Layer 5 of a small transformer language model trained on English Wikipedia (19 layers, counted from 0, width 64). Numbers have three digits each and are written without spaces.
A neuron's activation on a vector x is squared ReLU(weights . x), where the dot is the dot product.

Input weights of the MLP neurons that the questions are about. A number n stands for (n - 500) times 0.002.
n1: 412724515489558606636448295549515501337298475472548470613748665535617614336521424510366611553411543613508561375438437729489572417690699604624322738462112433577499447368511458447555253310510523
n2: 479468595470471489444443586573537599647570510607407457431443443570668408350470516423542511310417472589573256363476480586477379574644703553352446361431465275451517416434310747514514474466332600
n5: 491226563371544416506425420545636228118497630448554237439479659572547531606654608467558502468347543422378354665459681448441684489769385606589507537608542410461497377502426477416310509538536383
n16: 519348537503607411356608455496399479407547531490539538373687551429310570562494462501493260445380551382541577493429532360450445470452497510542590319518597474621497643472495487487604594493347371
n54: 574474492361692534563762393614743443620567437487276522659384619409589672498430282432552360548560410522435708504613644388445327541493271330440544445670411452524465484281281438700572592256471414
n58: 598414574330370364747576526711658621496481659454600495455705641318470332322686591591444351525566435492474596531597766514462426816577565466529539339502664474338434490426489516515552561659365678
n64: 615646694385439475511615423511578664550335121422545367418664490425486474464480384596404430640454517427408429364238336634442506658803524562372395555610649581403541411465315459337580492598593551
n84: 709356601436421357439353490529642460509343487624359454538314328417527460502583642624471592488518726298619568447596751472382639471504559704450440262728370340494373605489655593499455557479486581
n85: 582527684597417525469488446452359590458683632535531386581437596514519289370572296607548530430602544297497436566489403332695494749593264412678390505724600514417237381398560640419399518582607966
n99: 481458376494535439701458449496410469442557251554472489357683671421515543495520432441490604697337518316616527418607585474524441404336568401634430485419567428654531542353521471407576432528459350
n111: 508201609276622529521416646257815624537574580545463444168297525586592569423710446457373495464462494603472490565577405496298455438859711469570693603417512335759418595766616438690435541608595534
n123: 712485568489344640419366561415400409623550578555585418519568574284419689545634373476299461601382378512373558369464648544689558391333413473823384561596420568376364530478499543560514089403509548
n129: 708294418678514399353504501467424437451501466485565508602431629485265469537432536427613481513412601628430803333409378783498714629466262255358370598495551508458472461593639398353408441395216617
n135: 556479479568380391385564642601641383426634427387489567619342361528419291598446168253432532324548562565560662557360667618667348653374465505458405314271655557488458456415473348817597461379465407
n137: 650692605556715686286437416557580530269366427558298536466345067578542435549368410363436570458390419629476427575518431574423525484531481555525461727444662575692622383612443460747412609585357444
n147: 656401325491264366945616468426507539524471582351634651539480476313404464621635540411638650432428433559491429267487354401433934730521601419557521314428573592493666560461506472423550476445412502
n155: 625361604521365703498332588427618562465510479584445466329529426376529764362647684571329405566304334587596456599631674405437785395504638624360620517382419503603630564360536649618385112697434445
n181: 494280184431408495512553418478495472619584533410474296601575340224469645453684487722492583287460479428288476360484721475487364383340582580482525497594561564617553465367693354518430069492229499
n182: 444617318589537378529497323432618557591391169389584466324669439419507529493486552521579573548594727354665415535465488482664622479703447539369416499580718554568379517677551468280588395439713631
n191: 627476555419333316409398614509803529461511458500422351493480522446438367424528546602378485750308479439554479529496443404600725384445610490462604602517606359668524401779401423570558318393447517
n193: 392688561489589600624887603379653541487598440405573346585464671473332432532564570564505521723316412369485514453635464681570518435811650638495453657569557300490311561343513577551491658526464782
n199: 542542460611367470397482521521473628514431626595536475526634363685770686428440516537666459391645471511433380217452722520571543501768694641478386507545599545365505484608424663523555151473297366
n201: 368694529612397590478525575491734381637535657445289504480633484330621602335452614612652543461374485547480415632612385422450616386678655587438432596549590461392523435501546748737426223424191583
n204: 442480511531486439389489686545424508449622427809545451577580362366446748395558376457552369438532500630508620381539686793593476432461579474497514691383444516498590507358551338312259237650585486
n220: 546472339365688465632809582369658621424493432359483264454452550488437524420370508331446542582551737530638384605474564480642344594538433465463477454712619861512336478352446426504669579566460478
n236: 375726325411762699430382631653478402316321439597590619363474618366397436483502536555729336586303492551381469603445481354562445339411354551526568351657440425576313576782659450466488431598548587
n239: 566449714523488542547626270331659434279438526479591497388509391378287362421374474448353458351495492360590480594668594467551469249427531566493436437482475646432427436581560653532377462615583293
n241: 505380409528684529396390390435654610592619469552446415589512324627483453596676404481451425460476448312468652465472837627395382447538638672574439474417379369508639474303495380475386530326497302
n242: 434515554395558561570568420280546560238445281539600464528543674515362436426437611765594492438621505281496743497580392536465584582478561511668494525705476509445298345514642493385427551541526561
n245: 639615573545559517396707516601448576555571516558406509450265495638599534406379453398420388574545539670413374357437387505376661431485478410458354215439406456397587540441259787488553192464499418
n249: 424480443467437336539684526496467373647501607458477156471634555489650391434472573566538477527397593471624562412297508556696369506716385649522529567539434428548487635360338487485427479473481561
n250: 596343445541470513681546421463451342553368453553489205518661641473315568361451611605393306357424509239373385562631675549702513350402344519562537510721221637398611564381587549468501528536529606

Each question shows a token from some text and the vector x that enters the MLP there. A number n stands for (n - 500) times 0.0097.

"f": 430501600282384403244456455477391611526528502431521555647525615552750466578467529543367613438678416445503472729551450435439492451310542643424437531505558347383530706476664463396666557557584470
Which neuron fires most, and how strongly? n84, at about 2.9

"9": 413510522355445455180442551537482629581516537443551623562560572570537469536375639557356520612640311530558408558453508440414305453342568632392505601507569465389713539445608495303704645401516387
The two highest activations, in order: n241, n16

"ar": 423458491281516426334474573556434561586387526355537605592416680500520538653352696597416599381633491489533383593607442415512470368414434563358424554478493291493565530441788441309641586551600440
The three highest activations, in order: n84, n236, n182

"id": 524464458391407587330473491612363583590482607358471609573611654545524546705437545526363506491595429515624526610599350457454404329342420700365455713642531427326615573555584497342660553537622430
The two highest activations, in order: n250, n16

"os": 403540423375453496395520670544502545584563584344584623599502649537626388612347561568410662475677473538584435571622512416484442467347430725326491591602564473420633671452594434310590598627710449
Which of these neurons fires most? n220

"on": 443578489332357471331351520542406535565550672357506623536477597511765532580409605510252669513488347600483399647602486504431434413379486674441395637522549403392702608454622542411594493510492436
Which neuron fires most, and how strongly? n201, at about 4.7

" C": 382543500325454438138486507497442484523427632304559575526471731491610474565449687442356595514688427461519379506588466466438454357396454610418542569477612445479618636383586427340522591572647401
Which neuron fires most, and how strongly? n5, at about 0.61

"igh": 404519553325507480481391514558373561504453525406503662706593665505513435656314689517374549478542413568483414563510310507426394337292517598362565681466538444367568674428553479379633591641517345
The three highest activations, in order: n236, n99, n16

"so": 508451534415383546273473668562603539606591627544517482624493601544652645563418545400308680535556244570555494480565420574474342475312422569385580770371551474495601621548598435339508549504535427
Which of these neurons fires most? n204

" Un": 332548487298429419321454552527496527494499556249459495600459755469608465580414673486427648495658399484423366462515388410468452370402459684283523517558694514426621608397604453382552513564626467
Which of these neurons fires most? n181

"p": 419503586376499452365514468447483569501445552392485649682433642520674424576362644521306528461669287441547412564481416475342503402352529513497479638482515353510560670519497371288687600610707406
Which of these neurons fires most? n242

" Ch": 368573552294440414170509456493395501455493601339423486626509758467615483575488637440414590506680453488533416512568401452487508411289473572450501613440542482482560603401586478265634605531597333
The three highest activations, in order: n16, n99, n5

" m": 386529532382512439108517548497454531422433473355593532644490675469609438625459588473340592522710400533574536534507427452416507485368436475416534607475476362443609602428612469325698522574698364
Which of these neurons fires most? n242

"u": 469495519314406452359386589512331677550565538391500640557423643463727504554280568419450563507572354473608436653551407448378499515364561587319529551441609459541771506406578449281550540572553400
Which neuron fires most, and how strongly? n155, at about 1.4

" the": 529536490361444475120489539484413512556508573471518433674511701537592435651452698419366579474535328516450451565655417412530457492386485533344430662512580421464566615448507538292611662559660410
Which of these neurons fires most? n193

"k": 467541548406459404256486483552501552582570619339595564637489677545726436599361544558384578342632355512555472549582506475487438429376391588441444621462471415444747526434453487241666619543507328
Which neuron fires most, and how strongly? n241, at about 1

" of": 440524585346444516236405484565434541532477538423549473646477714408653532656318564484475705535563368511520414494599369374476408455290637611476429601469588416386680597556657400428627555517598367
Which of these neurons fires most? n99

"\n": 422520441370573353202487500514412567436463625316536460594551648465560457610323693447295696435541353506475442529615384462441365482385587636310479527494502499475510602607585496333598549588656450
The three highest activations, in order: n239, n236, n220

"ot": 499518632371410383425432575622411563599418642393533570550467633542623548679306594454337501462630465554457383552591358559420367382392500628389532728505631452390703633435460311390606567571606484
Which of these neurons fires most? n64

"le": 407535403359515452365457528557389601485561535493554488515504716467761521549410722514398568482575312653559388507533378474501444404338527603458447633411602409437721564436602542258688577570455376
The two highest activations, in order: n99, n2

"em": 411467560321390362335419672541381606524521581521530421690480602480634528579386532501372748525689344498520462514496469464466525383460427606338528680542560346290639622393657424448576565469593433
Which of these neurons fires most? n204

"2": 471522569405474397256420522532492609546546582503537646627505589630636521527328683539315598559541393483531440534551486410443313465320596497338487611513611528409659605436614419218676574447579389
The two highest activations, in order: n241, n99

"ist": 515506670348421510388472431545419602696520701449602446681491747451594570572501676341397643494600393552503268573519482454481465471372422591609588524493487446387456551581728412343534482466682519
Which of these neurons fires most? n123

"en": 568503541402389379324437549479452557654526551343701572666483712504637470710220602487280625490564390531541519584522460443459440462398439569435361573632525457549494613425568390326602563554543383
The three highest activations, in order: n129, n123, n220

"h": 397453551302423373302443508381443514577577589333499485591517731508640425561321580475432655468703481498576399569487498493494483469360589483336367646551472441429660596472534433282668697497589446
Which neuron fires most, and how strongly? n220, at about 0.68

" P": 393535540389402462202530504501484475518451590365512551650391633491630523580476756495399569506699301412547456497548389472313492384314487578385536629527552355541536572458550403325631561542685448
Which neuron fires most, and how strongly? n191, at about 0.31

"iv": 539624523391466420350462557525434533548587624336475644689464598570586500448371615455271692455549438478481490652558255409485480436389524532451563622526595434429634598428557517195592483533635317
Which neuron fires most, and how strongly? n245, at about 1.5

" and": 438539444407440468089411468588508521495409503456499502562533607395642497726398652495378684474534404543549442553674380418531413506472499618428475693475531355375600541491588419317546673492504391
The two highest activations, in order: n137, n5

"s": 401508401414362385315559545564356606568479516388608522535554715502689433558315592597408678440654422567599518556500440521474486464334520555403574567498607419456723697471609353327644602534607429
Which of these neurons fires most? n249

"ation": 481505463377494487383230613632416570557471587395506550682548573480538434587455691334367740505548378522457426574534446494354465481464411569371583684588583409413629659457625406351608668454465357
Which of these neurons fires most? n137

"or": 447596485393337390447427591513419484504535580468602534590425687491523477539278686522305632458657417592484379647555459409485590459461506611340457504501495359479838537465625464336662624483579395
Which neuron fires most, and how strongly? n147, at about 1.7

",": 339480549396459408220513487482440546540487509426541530606528705403574486676405628475291654515567311516520429519656336405505389495458480708373482664544536410408555699541626488396609636497552401
Which neuron fires most, and how strongly? n193, at about 2

" from": 449573586373438546092452497472438549509521598463602492672455666374636448717283572439342586484599419482515456588600491413496453448293534544523506599555515521401478571501640364414609590535560367
Which of these neurons fires most? n123

" an": 466562463385381418205402505475455444557469504460589434687476679492633445743436761467381527504552353516462487523666361375469457489390486536391517727523588440508537520508558504322622495563684387
Which of these neurons fires most? n191

" re": 470602436474494493297401480531473493453448506335621556562428542457653471588433764440369700590535284526471495581541425440513387453369458702496546575505553400458523631375620536275658584689652364
Which of these neurons fires most? n236

" The": 483548498357474464159432510555413495488482584410542473724516702510502526657457706426427628485518257544509449503608442427533418409406498527376456635453550419476552699401547573283563660596547386
Which neuron fires most, and how strongly? n193, at about 0.37

" (": 410531601378489466274541460535410506540507691236589537613512580484556512694407756445411638570526320497417448500615436445475433490414481667432495555468559550415584544478685518342636584537768525
Which of these neurons fires most? n193

" S": 393592432411416429172484505521437488484472624347583503607489704578608494615453676465367668512669425497600470481579461363486451365329489607403538581500588449522587664383536447256606514616599442
Which neuron fires most, and how strongly? n249, at about 0.16

"um": 496549653351486366385423589554378505518488584447645586516532716412618508693332558439408652407610411541553499627522570528444525465364497526330477522496720297349714485511593441415649563548662379
The two highest activations, in order: n135, n58

" N": 413526471423444409031503522515422490471489574376562549563444606536745532703455698401382517437628401530555447551529420443397439392403451583482504627566574441536512552432584437298579549593585451
Which of these neurons fires most? n5